Layer 5 of a small transformer language model trained on English Wikipedia (9 layers, counted from 0, width 128).
A neuron's activation on a vector x is GELU(gate . x) times (in . x), where the dot is the dot product.
The model reads these tokens: "." " A" " few" " hours" " after" " the" " bl" "ast" "," " the" " cons" "p" "ir" "acy" " used" " We"

The vector x that enters this layer's MLP at each token. A number n stands for (n - 500) times 0.0065.
0 ".": 365 463 303 428 550 478 506 513 377 503 462 558 448 436 622 558 563 512 545 562 455 626 565 609 360 467 507 508 576 539 354 487 508 660 443 561 529 536 461 470 373 486 502 514 437 264 112 461 571 515 533 508 300 559 453 504 514 557 519 512 405 494 509 489 486 457 207 376 458 568 581 439 611 480 515 372 502 462 502 507 551 505 469 445 448 498 515 491 697 551 492 446 551 468 465 458 523 510 478 408 397 499 447 488 593 472 533 523 500 460 458 428 451 471 425 514 433 500 497 512 868 488 453 476 430 504 456 524
1 " A": 675 583 549 493 418 578 463 614 483 580 638 489 500 549 568 398 525 517 602 421 449 541 423 501 533 469 532 446 505 502 510 431 544 527 323 656 495 422 496 528 549 469 473 430 551 420 104 581 607 475 470 522 618 496 517 673 533 482 379 650 428 621 440 459 663 494 585 463 506 556 504 421 600 267 617 607 550 493 499 590 427 392 582 494 447 583 381 683 701 508 405 459 464 572 472 469 536 425 543 486 370 497 529 614 675 548 339 649 508 418 542 253 402 535 481 475 537 366 559 539 483 559 546 412 444 536 548 445
2 " few": 491 604 524 408 543 514 458 444 337 601 676 332 411 472 465 518 548 551 342 557 473 642 376 528 366 441 483 449 650 523 412 700 621 638 400 491 503 490 608 555 565 501 529 506 555 371 151 517 613 557 463 434 670 615 439 711 504 619 527 357 609 472 356 508 413 711 534 407 545 530 435 352 582 476 674 612 264 485 526 466 264 566 462 388 604 607 497 467 625 488 520 417 703 569 507 438 573 343 529 507 497 636 388 517 660 609 630 593 546 484 597 439 615 447 652 542 389 571 593 491 725 649 486 484 537 563 515 460
3 " hours": 574 506 577 396 652 650 554 382 501 388 481 576 588 571 541 576 505 426 353 628 457 487 284 639 534 469 374 342 695 625 431 622 464 611 471 654 489 551 349 525 647 470 537 558 531 494 178 505 567 453 321 618 622 658 467 549 459 748 485 233 567 380 414 652 350 670 520 605 509 555 653 518 573 533 568 434 366 467 410 452 329 473 484 382 363 519 412 733 657 595 675 462 575 496 504 535 602 330 501 462 427 509 317 421 607 424 504 414 627 544 574 707 583 434 695 644 464 388 488 576 607 655 538 678 332 543 594 381
4 " after": 409 461 365 643 503 463 544 323 331 514 439 615 542 369 512 500 537 452 476 604 549 452 364 589 439 360 397 461 674 481 477 545 555 446 345 557 667 500 534 493 410 432 501 408 521 493 161 601 552 416 560 614 400 522 528 555 553 450 371 270 451 265 468 505 411 623 475 592 512 490 480 509 516 522 684 452 502 511 433 516 382 400 480 439 505 498 354 530 679 452 661 423 587 454 419 338 599 426 585 372 380 446 518 495 535 636 672 503 679 430 592 504 532 496 441 659 633 509 474 649 828 374 522 533 425 498 582 345
5 " the": 576 525 447 466 470 542 459 513 473 427 528 535 421 415 479 522 558 489 528 509 488 517 439 614 436 465 467 463 506 501 418 517 472 636 425 617 598 497 512 504 407 470 524 491 427 243 91 475 561 496 499 547 265 553 475 505 500 579 490 499 413 506 477 487 481 448 337 517 516 466 553 490 552 424 484 425 443 503 469 570 472 479 460 479 545 527 426 513 646 503 514 455 554 533 470 467 480 521 534 430 413 498 497 534 551 499 539 501 529 423 541 429 486 516 419 546 505 551 515 536 911 496 518 431 538 491 463 468
6 " bl": 783 612 574 500 489 546 540 396 492 539 469 616 491 568 391 539 497 410 517 510 518 492 403 477 550 662 611 564 384 561 427 509 379 671 484 411 380 445 580 553 380 516 494 405 495 447 175 447 593 135 529 566 441 514 594 685 353 630 664 318 370 463 435 585 422 603 319 548 598 651 485 515 446 97 484 405 444 498 443 361 283 450 495 251 499 587 335 362 680 495 492 580 582 462 605 547 509 500 563 389 408 515 544 600 487 578 490 551 538 589 541 441 446 475 461 437 333 349 254 375 401 483 249 560 489 551 545 401
7 "ast": 531 606 788 782 282 588 447 406 395 828 588 454 397 141 346 484 321 426 447 580 435 444 614 573 537 393 518 459 297 581 366 340 366 641 374 420 448 739 417 425 507 606 594 436 648 584 217 446 576 324 300 577 530 671 621 408 553 633 432 421 370 486 485 563 462 470 517 572 621 497 501 589 416 444 579 697 585 412 595 375 494 580 497 453 560 454 221 436 588 388 452 463 560 430 384 603 560 606 536 522 511 513 401 551 521 430 606 428 419 561 652 746 508 342 529 447 481 408 476 570 564 634 434 406 561 388 555 504
8 ",": 314 481 323 506 459 504 470 436 392 580 487 623 575 470 505 593 482 511 514 540 526 466 479 585 395 414 520 455 440 530 563 481 515 507 574 575 426 518 408 460 581 440 483 512 479 317 123 568 609 441 447 426 364 515 540 578 526 528 407 351 469 382 504 555 476 606 409 519 499 495 589 558 569 390 642 582 433 438 510 509 495 447 508 476 516 490 381 533 600 509 483 472 430 474 476 501 572 427 498 411 374 475 578 542 488 509 546 496 573 516 614 486 455 470 503 483 531 477 496 499 972 531 508 475 369 515 530 392
9 " the": 558 556 513 480 522 540 446 499 493 508 486 503 434 464 487 499 544 503 546 523 469 541 421 588 467 481 476 491 475 519 461 495 489 640 442 631 574 479 537 525 376 432 525 489 448 211 87 483 526 459 490 516 296 522 446 479 456 537 528 445 417 478 470 494 530 447 337 513 565 474 516 513 562 361 531 441 449 501 477 587 456 477 511 499 541 509 401 489 661 509 495 455 570 508 473 430 446 509 523 435 409 506 506 546 537 556 546 538 498 489 508 409 484 547 421 490 491 522 460 499 880 500 442 395 472 491 482 474
10 " cons": 552 452 553 567 373 653 536 353 672 473 488 774 653 649 531 713 518 374 362 626 526 536 428 562 374 470 539 386 635 484 505 402 500 594 479 469 517 389 581 433 330 602 464 542 361 624 163 471 488 507 486 587 541 547 541 400 450 686 542 245 600 468 517 487 302 588 681 545 407 322 565 561 594 409 565 386 647 528 510 482 531 543 548 366 528 385 354 499 718 564 577 461 706 362 524 626 479 392 527 463 443 526 451 672 569 526 603 538 656 432 528 302 521 458 291 371 551 483 545 386 367 462 406 657 593 633 578 572
11 "p": 266 669 398 556 342 628 461 551 626 523 587 827 665 246 569 684 303 684 385 369 625 462 438 464 348 508 618 451 465 600 623 661 533 576 546 567 357 350 513 517 643 426 573 524 332 743 334 545 371 434 784 572 322 444 601 562 399 515 360 393 554 596 441 405 537 106 562 449 270 601 624 502 503 496 491 560 612 527 363 406 406 378 440 274 480 395 361 357 792 619 792 527 701 727 411 527 224 440 473 647 424 558 499 526 146 651 546 290 662 498 549 406 552 483 551 444 539 454 346 601 424 504 583 459 507 449 561 427
12 "ir": 420 611 620 570 515 365 598 492 438 530 763 626 640 247 270 685 471 448 526 423 571 472 520 558 173 373 748 561 532 444 793 530 488 485 474 354 263 533 504 580 566 623 381 611 319 634 409 643 545 496 645 396 249 712 570 474 387 615 446 505 511 486 556 502 758 279 604 353 361 488 550 300 312 780 567 553 431 501 605 424 444 485 643 436 374 317 475 494 563 405 622 600 329 672 352 548 369 535 471 667 659 708 499 277 348 547 686 326 666 173 590 346 587 502 220 348 614 754 540 680 351 321 545 679 765 362 500 560
13 "acy": 212 430 642 454 531 580 624 550 476 578 472 692 542 604 354 519 521 502 562 469 552 539 457 520 526 544 550 415 493 509 672 548 388 620 461 512 446 624 566 541 483 494 435 562 531 322 123 565 477 597 491 575 405 727 419 358 437 612 424 363 423 506 415 404 550 572 571 470 660 497 439 414 506 509 533 432 396 572 480 506 490 447 546 563 287 291 375 543 583 514 473 537 474 541 475 480 374 458 333 533 435 492 449 599 407 421 411 440 535 538 608 547 490 534 505 421 521 554 453 575 601 407 433 579 359 531 579 422
14 " used": 449 566 391 518 442 425 473 316 674 409 538 605 488 402 369 493 414 655 568 604 491 563 563 564 456 543 435 484 535 485 531 619 533 528 500 448 461 489 504 522 565 392 538 516 543 465 119 540 401 481 408 520 542 642 440 592 473 568 456 388 473 504 537 389 596 533 567 587 605 521 427 557 592 726 347 396 627 473 577 471 690 496 522 458 481 520 373 569 587 475 582 561 380 582 446 408 373 533 564 548 477 548 566 513 489 618 413 609 616 617 629 595 530 638 621 594 489 455 474 568 726 504 257 513 373 494 455 351
15 " We": 589 438 530 319 618 356 687 326 436 531 427 493 470 636 400 416 572 540 501 432 408 681 378 534 386 578 610 415 501 532 551 467 587 483 649 443 473 507 584 413 552 412 521 507 403 591 169 509 593 416 524 574 539 396 527 484 539 530 572 494 351 470 254 674 420 432 700 479 669 679 424 516 677 260 473 642 292 595 496 527 497 414 582 472 615 302 397 591 671 678 517 525 484 564 484 400 423 540 479 459 589 586 662 715 656 594 505 739 478 496 456 329 488 398 542 448 407 373 771 559 420 576 414 576 497 502 534 590

Each question shows the input weights of one neuron of the MLP. A number n stands for (n - 500) times 0.0014.

n316 gate: 527 656 542 459 520 429 293 473 388 340 306 564 500 510 328 524 487 438 627 466 483 534 497 309 631 470 397 548 479 459 137 500 473 443 358 564 571 368 531 386 466 414 462 374 611 614 690 541 537 500 470 334 473 410 435 647 450 365 232 572 455 510 476 330 691 597 381 572 483 460 629 378 395 581 605 689 520 728 530 487 456 680 385 614 605 480 392 503 169 540 257 483 597 408 389 260 575 479 500 548 507 404 503 548 574 562 795 593 497 597 480 431 415 445 551 555 459 615 572 534 427 486 677 564 563 340 632 416
n316 in: 460 541 419 511 690 683 571 485 414 654 616 308 474 647 339 388 356 489 424 567 404 425 426 589 463 300 621 575 481 595 585 702 556 434 454 302 407 478 421 165 600 640 443 451 489 604 583 674 639 478 753 526 455 670 530 541 622 317 448 489 557 384 344 346 346 574 365 543 544 455 459 372 330 882 567 485 346 530 755 697 459 551 541 441 553 274 338 466 346 482 481 716 572 564 683 463 564 538 584 413 459 603 496 621 593 485 672 191 584 485 600 601 443 538 541 383 413 725 406 650 405 326 547 766 580 511 698 433
Its three highest activations, in order, are on tokens 4 " after", 9 " the", 5 " the"

n61 gate: 529 415 682 503 555 454 487 659 598 554 474 406 520 454 324 520 451 563 497 624 662 608 360 513 630 321 519 605 360 517 516 726 291 494 403 549 598 500 477 483 490 378 540 292 422 327 454 454 474 555 458 565 340 206 500 246 581 696 592 589 596 389 422 296 457 532 452 659 535 383 428 520 614 584 454 480 618 497 597 624 671 639 373 383 553 471 317 450 419 654 437 334 537 526 405 513 277 590 619 586 438 632 366 600 588 507 554 565 654 484 500 446 275 493 487 299 533 444 655 395 564 374 510 425 586 461 464 308
n61 in: 532 412 417 595 652 536 516 754 464 497 507 535 399 402 735 484 387 503 503 422 445 776 697 439 661 426 435 356 305 503 536 379 425 644 694 617 441 574 676 407 435 490 520 493 516 429 441 418 588 651 419 588 617 688 490 520 471 545 477 693 457 666 403 386 487 561 570 503 494 587 510 487 456 564 425 390 343 549 275 503 601 545 494 484 647 616 462 362 396 481 378 401 573 601 513 552 611 596 500 434 402 344 429 378 591 546 593 631 529 490 461 465 733 677 319 631 500 660 405 490 563 431 434 588 820 520 646 687
On which token does it fire most? 5 " the"

n393 gate: 170 677 377 354 686 616 556 587 539 260 461 451 644 642 379 253 563 364 324 489 441 493 370 507 570 371 466 454 651 504 514 656 606 385 638 401 507 479 387 435 549 614 230 632 458 475 701 404 571 507 454 496 247 490 561 525 535 468 624 543 579 394 447 454 468 545 576 524 576 444 592 461 353 598 458 328 557 606 434 486 358 569 328 710 489 738 589 422 355 621 636 772 763 674 475 380 482 514 684 375 387 542 377 407 391 461 536 392 507 556 444 541 618 308 648 511 447 617 539 486 565 597 459 542 483 327 285 612
n393 in: 604 466 396 336 564 651 307 271 413 656 329 406 549 661 596 686 248 289 801 417 474 697 564 706 477 470 327 294 261 577 602 561 394 422 551 496 618 689 413 643 349 324 570 638 496 417 528 369 565 353 519 504 640 514 465 710 523 629 489 374 293 599 390 515 569 523 537 544 623 289 466 614 485 556 219 587 443 706 470 594 443 328 447 500 352 391 507 638 746 500 535 477 608 626 708 545 511 496 522 735 359 373 545 469 492 458 403 709 515 384 556 342 714 278 587 469 317 500 611 401 304 523 584 367 585 561 614 549
On which token does it fire most? 3 " hours"

n424 gate: 356 387 400 538 527 425 329 466 336 454 311 544 616 614 490 544 727 586 597 661 375 790 541 527 612 537 275 627 531 629 300 507 439 695 644 394 664 715 408 510 422 424 430 621 643 238 492 521 541 436 473 476 555 697 410 497 544 514 425 414 420 411 381 551 545 666 513 437 648 616 575 548 503 710 551 595 692 431 514 337 600 776 639 581 370 514 470 562 534 567 500 490 448 593 514 449 476 448 453 646 274 584 326 431 578 590 602 510 490 615 456 639 410 758 578 607 517 414 531 517 640 659 361 490 350 572 500 347
n424 in: 403 470 621 437 618 480 566 722 460 524 351 490 391 500 606 414 382 300 460 500 637 526 507 725 487 399 453 510 423 503 556 421 500 698 378 645 718 438 507 443 290 520 355 443 562 352 486 634 716 673 434 573 250 503 540 470 477 457 384 547 387 454 428 510 387 712 390 331 422 451 685 553 545 343 649 289 507 503 415 877 477 468 497 493 596 369 468 547 376 490 420 500 530 507 260 523 573 493 438 537 579 484 484 547 770 362 470 516 510 428 497 510 553 387 480 546 643 559 707 374 603 543 522 520 461 275 372 471
On which token does it fire most, and how strongly? 0 ".", at about 9.5

n371 gate: 510 516 476 451 413 519 545 519 297 440 458 541 590 396 365 426 567 363 510 548 446 700 388 490 420 631 586 603 592 500 295 490 397 484 510 439 668 699 326 572 317 484 612 653 535 513 601 441 597 573 481 690 298 509 435 341 640 461 494 490 366 490 542 552 354 573 670 718 415 487 429 448 553 436 606 545 529 413 436 500 552 690 686 647 490 567 575 529 432 572 148 441 526 341 420 603 594 734 370 628 426 449 580 373 580 530 540 681 506 586 465 712 562 390 596 578 412 287 529 542 487 591 519 713 447 587 529 605
n371 in: 578 303 519 410 570 371 633 447 254 575 330 595 547 567 571 427 467 376 625 417 526 650 834 289 431 246 592 310 507 571 477 753 337 395 421 493 450 540 583 378 606 503 429 718 490 401 503 389 634 737 467 616 590 431 551 718 273 560 407 668 483 503 546 513 396 536 702 497 575 573 437 333 506 612 490 424 403 360 414 503 329 539 699 434 553 454 449 617 460 578 493 500 358 446 556 557 380 531 575 676 617 683 533 574 540 354 551 497 350 398 484 523 456 456 526 544 624 497 456 564 526 729 564 513 542 430 517 424
On which two tokens does it fire most, strongest first? 15 " We", 3 " hours"

n211 gate: 381 564 342 578 540 691 607 550 480 438 591 507 363 530 415 366 317 764 463 610 483 748 394 550 510 537 577 443 626 428 507 638 610 559 404 594 480 510 567 435 413 554 452 412 520 530 552 680 581 277 570 590 674 548 527 419 589 620 527 419 446 530 533 476 638 483 530 581 602 603 530 547 519 699 527 350 587 443 546 473 537 490 370 477 369 510 587 571 264 533 463 333 425 527 430 493 365 688 457 435 574 201 487 581 590 537 394 493 668 447 742 623 483 858 463 294 638 628 141 507 507 493 630 560 461 507 614 427
n211 in: 584 518 283 471 475 472 546 507 571 358 646 437 458 300 472 574 539 543 486 581 524 518 433 405 591 328 524 386 529 442 518 496 567 625 933 489 574 549 358 633 563 421 558 611 440 486 579 651 336 173 539 440 366 507 640 489 496 299 290 468 396 376 627 482 607 220 337 548 364 380 674 479 390 595 489 560 784 219 577 426 479 538 394 381 607 521 404 339 620 465 457 363 619 507 302 720 496 395 591 611 425 441 775 504 585 662 475 552 503 388 553 569 561 671 620 657 578 539 600 529 531 640 565 489 448 393 387 384
On which two tokens does it fire most, strongest first? 14 " used", 11 "p"

n144 gate: 363 570 422 698 614 579 716 560 532 546 599 390 503 462 373 465 619 484 419 383 660 456 349 572 547 447 503 586 481 755 509 456 532 587 350 506 344 500 468 445 415 631 565 375 418 538 500 375 529 531 513 446 532 581 696 653 676 547 545 395 676 443 481 684 497 704 568 368 609 532 564 589 488 481 532 513 459 624 425 623 682 550 585 290 420 695 482 318 500 308 455 494 494 315 592 503 354 497 603 465 726 428 579 632 532 471 604 269 397 591 541 601 423 388 749 446 583 475 718 465 420 551 574 595 466 522 411 519
n144 in: 347 463 647 450 376 348 385 395 674 593 453 540 379 450 637 488 595 286 424 391 399 453 546 451 448 528 500 509 525 345 417 544 540 476 465 516 491 478 562 563 373 387 677 509 577 636 474 553 391 337 522 488 636 518 617 681 568 543 699 412 582 425 237 338 528 515 564 473 488 519 348 681 377 358 385 602 382 594 451 500 622 307 503 275 537 442 446 757 426 491 682 673 342 478 584 441 600 373 503 396 500 570 432 443 447 481 379 524 494 709 706 509 475 325 426 622 475 640 418 491 445 494 593 578 464 578 460 534
On which two tokens does it fire most, strongest first? 6 " bl", 3 " hours"

n343 gate: 393 363 386 625 342 537 484 518 627 676 565 390 419 657 439 516 629 641 487 649 635 348 423 574 564 429 660 562 437 497 463 444 348 466 612 469 258 590 516 342 441 343 491 431 475 469 500 613 475 488 599 559 314 497 500 338 343 401 438 663 393 559 435 341 619 460 415 422 668 232 488 447 455 374 447 392 357 385 706 491 616 546 287 506 528 417 287 444 435 491 588 525 288 516 658 351 466 490 531 487 634 436 503 475 491 715 503 399 662 365 528 434 581 541 512 612 456 562 544 547 476 557 377 491 500 497 599 405
n343 in: 485 315 512 497 497 616 580 412 439 576 349 521 359 441 476 494 628 547 553 451 479 494 311 467 412 418 313 651 406 525 527 291 307 500 437 472 469 537 586 584 354 528 609 506 381 375 492 640 599 613 543 641 463 340 553 339 427 488 448 485 357 534 549 334 488 624 449 488 503 357 592 466 381 454 494 506 343 642 603 683 448 467 561 591 438 464 355 509 483 389 429 621 506 454 454 429 522 651 488 491 713 521 738 497 375 634 380 645 419 249 470 441 565 435 421 599 404 608 581 386 464 313 399 684 366 694 567 406
On which token does it fire most, and how strongly? 13 "acy", at about 2.6

n89 gate: 503 621 266 473 403 353 409 453 802 427 507 533 520 497 421 456 430 741 422 614 407 584 627 520 397 756 548 500 582 630 487 671 379 543 614 433 379 480 530 541 497 639 476 328 563 670 660 459 426 357 654 523 577 522 456 544 586 493 688 348 324 292 436 429 405 450 451 445 503 617 560 214 422 680 228 477 429 453 513 503 341 583 657 437 638 330 406 355 512 605 531 466 356 645 647 453 392 452 394 514 520 533 403 476 490 551 493 355 503 715 510 474 547 493 470 652 304 359 409 304 418 561 471 406 484 473 681 490
n89 in: 640 555 528 412 458 581 578 596 464 473 487 490 377 487 627 354 609 454 513 659 580 568 442 548 667 658 543 542 658 328 506 559 584 315 320 494 656 671 536 669 484 366 490 451 477 406 495 263 484 545 668 545 312 408 632 657 500 688 702 487 405 610 468 679 591 542 611 563 510 481 659 477 629 423 597 516 533 448 407 455 533 513 516 741 265 670 603 350 559 440 474 533 447 729 494 539 298 497 570 408 477 376 435 523 232 639 433 621 513 484 596 399 556 451 529 549 382 572 457 614 418 414 267 490 358 555 484 693
On which token does it fire most? 6 " bl"

n421 gate: 405 779 542 628 517 555 290 435 596 362 448 659 596 330 332 431 486 667 570 613 507 699 541 544 602 486 330 572 612 556 391 545 586 595 475 558 655 654 503 392 418 573 500 666 633 404 670 524 586 609 445 596 397 585 584 393 612 589 345 389 608 679 651 562 445 653 658 367 480 370 397 455 450 418 321 308 345 569 531 387 528 689 582 707 472 507 609 555 516 577 524 570 637 569 534 576 683 560 568 577 507 483 397 566 575 657 627 354 817 453 524 503 660 486 664 279 656 479 545 517 376 319 543 438 433 286 459 445
n421 in: 404 497 529 615 453 450 443 657 601 431 544 557 594 211 539 238 550 599 575 392 500 275 640 633 517 547 654 622 449 449 600 159 561 586 465 426 449 654 318 342 707 524 692 334 379 497 497 377 493 346 406 500 453 561 558 524 547 433 490 412 507 699 537 520 476 347 493 480 493 376 372 226 484 624 460 520 459 581 433 430 280 550 580 547 446 287 451 537 395 428 534 350 497 500 611 275 622 624 586 411 551 563 705 534 487 589 624 520 642 533 633 663 449 344 312 527 683 574 520 503 457 425 422 443 667 608 436 397
On which token does it fire most? 12 "ir"

n126 gate: 528 333 358 539 513 484 548 434 462 536 580 532 564 642 534 625 592 368 649 462 494 580 538 342 620 405 558 446 471 562 513 650 554 547 562 567 436 605 458 546 437 674 409 500 230 303 532 591 516 722 312 411 621 455 584 452 746 612 494 461 574 401 564 340 558 431 478 565 629 452 442 368 426 601 506 513 516 564 427 373 574 516 332 456 442 491 466 481 506 519 532 549 555 387 627 634 320 719 729 523 529 647 666 905 589 487 651 377 444 443 465 432 552 374 570 416 458 618 387 542 406 338 494 484 503 391 392 728
n126 in: 463 430 524 538 575 453 582 310 670 581 709 556 453 567 494 749 581 659 670 636 512 516 400 634 394 491 635 370 378 674 516 554 519 630 532 544 491 701 683 442 500 548 571 351 626 299 492 398 700 685 544 547 723 452 506 357 447 478 402 468 395 604 447 652 649 572 299 460 562 597 500 449 457 569 418 531 497 573 572 447 405 407 444 456 386 588 421 316 471 559 350 500 568 649 465 598 614 461 447 586 475 382 428 513 528 747 387 587 528 413 531 692 567 560 572 538 417 690 736 360 595 602 494 478 546 560 453 453
On which token does it fire most? 13 "acy"

n392 gate: 524 506 602 551 404 443 605 669 497 531 352 310 503 497 397 464 586 546 598 506 361 515 369 512 500 414 411 554 680 524 375 449 395 518 488 521 596 458 509 436 309 591 372 536 395 393 606 536 479 503 536 368 596 537 698 316 524 443 569 388 412 350 551 497 433 530 497 459 618 479 605 437 421 679 575 689 554 497 613 500 588 734 494 331 413 479 352 506 390 568 521 412 322 328 551 506 373 227 609 387 548 306 515 527 515 433 722 444 385 589 411 547 545 470 685 527 557 683 600 346 465 594 424 434 518 479 452 402
n392 in: 563 523 357 406 452 571 387 302 748 464 536 436 484 588 487 465 430 458 634 490 529 545 337 331 395 758 396 455 353 461 538 619 365 633 517 346 439 670 529 651 654 380 382 435 615 660 521 568 600 631 442 461 423 759 448 591 532 474 332 578 559 577 484 561 526 427 308 425 443 468 629 578 550 577 465 417 703 494 545 474 532 386 404 522 639 516 627 497 647 475 686 356 789 607 513 551 384 493 437 591 494 415 609 529 433 585 398 532 424 522 522 484 318 617 404 665 584 603 724 506 421 467 488 487 588 348 722 599
On which token does it fire most, and how strongly? 8 ",", at about 0.17

n58 gate: 565 577 431 514 207 594 504 399 451 392 546 289 500 610 291 535 531 493 692 433 524 720 302 209 580 566 477 504 504 521 284 391 458 483 626 615 451 514 363 307 685 521 382 592 514 497 731 298 549 559 517 430 517 576 496 264 302 713 447 641 479 482 563 352 412 479 428 415 421 423 584 504 442 451 542 297 630 444 562 549 602 462 702 757 609 500 476 549 542 699 642 514 550 525 430 423 437 618 510 240 528 486 462 589 479 689 446 390 562 386 445 561 397 387 444 708 232 496 564 673 503 539 541 686 439 493 633 361
n58 in: 583 397 579 504 598 544 416 630 456 575 537 453 781 522 325 478 670 522 771 489 460 438 300 590 695 417 368 386 545 407 565 592 522 299 399 365 526 391 482 418 424 663 325 769 380 424 458 778 496 380 638 354 427 334 329 504 272 343 320 692 274 566 442 610 563 688 589 627 550 453 570 673 574 366 591 617 419 427 572 475 471 572 471 424 515 558 355 684 350 686 145 530 474 544 321 580 742 436 637 452 478 565 475 607 445 400 567 547 507 374 496 496 563 599 493 706 563 445 530 485 468 630 458 321 511 449 267 663
On which token does it fire most? 11 "p"

n305 gate: 426 631 291 477 640 520 500 500 582 497 448 519 575 507 468 415 406 437 589 555 651 477 322 535 506 487 525 510 497 500 400 170 608 616 460 405 451 451 412 686 519 362 473 438 477 565 556 424 789 416 672 643 435 469 371 467 794 637 752 484 517 680 458 268 270 400 538 370 506 484 510 693 339 494 373 562 706 588 377 448 490 510 526 481 402 494 509 352 458 621 487 639 510 493 578 464 654 600 365 447 507 570 650 259 445 523 597 577 433 542 387 506 398 674 526 559 428 654 385 530 487 401 440 621 459 300 399 545
n305 in: 677 414 624 414 533 372 831 549 621 510 441 574 477 622 247 677 662 659 690 487 422 572 484 581 552 659 597 753 460 547 464 382 543 413 530 539 510 444 323 563 695 427 610 586 513 383 576 364 480 445 533 461 500 373 720 576 519 480 375 441 490 356 258 428 457 620 420 532 548 507 641 378 430 432 595 559 405 586 656 474 434 513 471 383 461 503 554 490 476 452 417 849 577 441 605 490 391 363 481 646 447 526 667 696 585 497 456 471 632 497 542 681 460 517 513 447 451 549 368 338 570 596 446 379 478 671 300 497
On which token does it fire most? 6 " bl"

n306 gate: 627 454 520 391 545 668 356 503 475 626 271 497 381 542 503 437 573 422 375 549 427 664 587 299 434 455 557 496 614 661 298 479 559 631 435 559 616 699 609 625 357 511 521 433 455 570 517 603 623 611 399 462 441 480 678 429 358 692 496 373 628 328 821 451 641 594 675 544 754 399 374 433 415 691 539 503 697 563 493 577 472 517 608 493 437 580 453 479 452 445 677 560 493 338 545 577 349 471 369 560 630 473 360 578 402 471 460 566 479 659 313 792 249 458 545 504 366 440 383 437 527 749 676 644 282 388 427 639
n306 in: 402 411 463 704 582 336 350 641 689 562 740 637 571 331 403 607 468 359 554 457 570 347 489 461 599 429 252 614 681 613 521 489 425 504 420 368 685 585 397 417 666 381 613 557 656 482 485 392 687 663 298 511 525 473 229 507 426 340 307 493 352 593 401 518 550 556 507 393 479 688 443 668 438 408 486 610 468 743 493 461 271 454 507 613 446 345 411 647 555 497 468 442 693 783 411 721 711 504 521 478 504 563 468 565 482 609 482 493 657 412 496 421 795 432 582 568 593 489 586 360 583 475 579 650 573 321 674 401
Its three highest activations, in order, are on tokens 3 " hours", 7 "ast", 13 "acy"

n287 gate: 475 675 543 510 539 326 594 500 413 404 617 468 497 445 396 632 580 722 700 413 548 542 516 526 443 452 651 562 612 345 436 591 652 484 351 535 484 516 736 480 606 441 497 562 516 519 670 579 529 490 690 252 326 399 411 321 395 645 474 412 585 277 564 610 516 452 598 303 275 388 694 399 350 538 358 597 636 510 497 429 494 535 465 692 701 548 522 458 500 525 480 467 549 526 284 555 416 771 551 389 325 605 461 484 542 375 444 681 462 363 375 394 555 451 352 432 484 419 484 575 374 441 484 523 465 481 423 554
n287 in: 414 714 583 659 406 584 633 393 738 439 518 431 364 521 579 710 719 624 418 545 580 476 503 424 497 486 520 493 639 386 573 707 486 559 568 598 563 535 416 546 389 666 282 574 354 465 592 613 525 601 521 315 510 367 322 585 594 524 598 571 557 518 392 360 571 576 569 466 332 538 612 394 497 344 416 490 651 384 503 493 264 390 437 736 338 587 598 754 478 596 582 418 482 377 448 630 324 446 528 738 409 335 640 422 476 347 504 690 400 459 490 391 747 419 615 320 521 546 500 461 415 319 297 514 248 634 479 337
On which token does it fire most? 12 "ir"

n5 gate: 572 474 467 487 274 261 375 576 628 490 388 569 526 696 375 417 339 426 419 427 658 666 332 585 484 563 467 394 503 282 494 516 197 535 569 522 689 541 439 640 354 445 594 439 249 510 458 497 548 560 475 497 608 518 357 600 544 433 471 580 242 494 290 522 687 541 387 485 679 544 478 506 556 548 590 497 369 317 386 624 474 591 503 462 433 437 380 510 322 569 587 578 399 458 503 411 580 477 484 545 478 434 452 610 748 523 503 412 528 314 560 460 542 593 424 346 490 433 529 558 329 600 475 350 578 542 592 671
n5 in: 674 614 538 491 427 445 681 433 558 333 589 826 436 333 407 549 524 385 506 717 485 479 664 548 415 542 386 362 587 725 521 359 414 545 494 451 417 500 472 450 290 621 656 663 357 698 503 540 515 497 582 524 469 416 512 528 694 500 365 522 395 479 369 521 503 337 476 319 518 448 448 491 509 281 552 451 568 405 561 497 451 651 433 291 635 536 497 543 542 563 571 512 578 423 534 482 601 437 602 624 233 530 415 438 561 466 547 792 455 479 491 521 491 472 597 460 478 457 475 660 485 512 562 564 569 604 543 473
On which token does it fire most? 15 " We"

n55 gate: 617 447 434 359 489 489 518 608 374 406 613 524 402 372 455 437 427 429 568 444 538 602 510 406 729 406 497 599 446 532 535 356 286 424 435 591 380 651 507 468 510 361 586 479 196 563 645 439 564 657 678 279 444 453 650 599 754 416 370 518 301 500 391 437 532 549 314 418 510 269 507 592 514 646 504 518 422 599 629 528 426 472 671 559 811 472 578 394 500 517 472 479 676 652 493 303 317 371 569 414 616 576 535 500 560 425 514 590 431 382 232 490 599 543 682 443 295 732 369 433 277 557 480 701 555 285 367 381
n55 in: 556 362 477 560 398 585 638 416 299 504 461 664 348 539 507 535 633 568 572 521 594 454 591 545 262 377 476 539 324 511 609 486 489 420 616 864 220 507 670 550 398 468 565 322 370 451 424 410 642 475 408 758 556 590 468 582 497 518 635 386 357 535 429 613 610 210 303 562 538 588 199 560 579 581 422 602 362 308 517 514 639 528 493 346 521 584 613 347 451 541 479 791 597 350 691 709 575 558 764 496 617 396 440 607 599 586 449 260 490 514 577 479 568 557 465 550 550 457 454 532 465 486 380 610 445 489 676 570
On which two tokens does it fire most, strongest first? 12 "ir", 15 " We"

n289 gate: 503 577 440 507 433 510 302 566 222 348 574 262 436 547 523 460 470 310 384 624 397 309 603 344 563 640 420 443 422 551 370 456 540 371 438 329 497 584 631 725 517 493 479 639 353 570 624 313 574 530 306 560 483 611 572 530 374 560 540 436 341 372 460 510 463 669 582 338 605 333 581 456 523 786 779 446 540 392 470 437 490 691 417 550 470 636 468 422 245 605 493 463 531 591 436 420 581 442 586 367 497 536 447 242 604 582 421 655 507 596 507 610 388 429 577 405 493 594 480 490 313 514 429 702 552 439 510 613
n289 in: 335 507 477 679 599 425 473 463 476 606 717 442 445 552 574 356 469 289 427 569 612 322 435 517 544 435 392 552 855 374 646 387 637 537 331 538 510 459 569 441 452 718 552 541 391 612 449 309 572 354 507 370 579 581 479 369 642 445 514 452 490 692 261 376 562 422 523 543 557 687 565 714 440 622 490 538 510 541 405 347 210 507 510 256 397 524 576 517 710 396 462 458 465 593 692 517 565 532 466 218 517 460 486 413 384 434 686 297 550 432 412 404 351 376 531 386 559 510 407 386 477 371 500 229 463 545 558 534
On which two tokens does it fire most, strongest first? 2 " few", 7 "ast"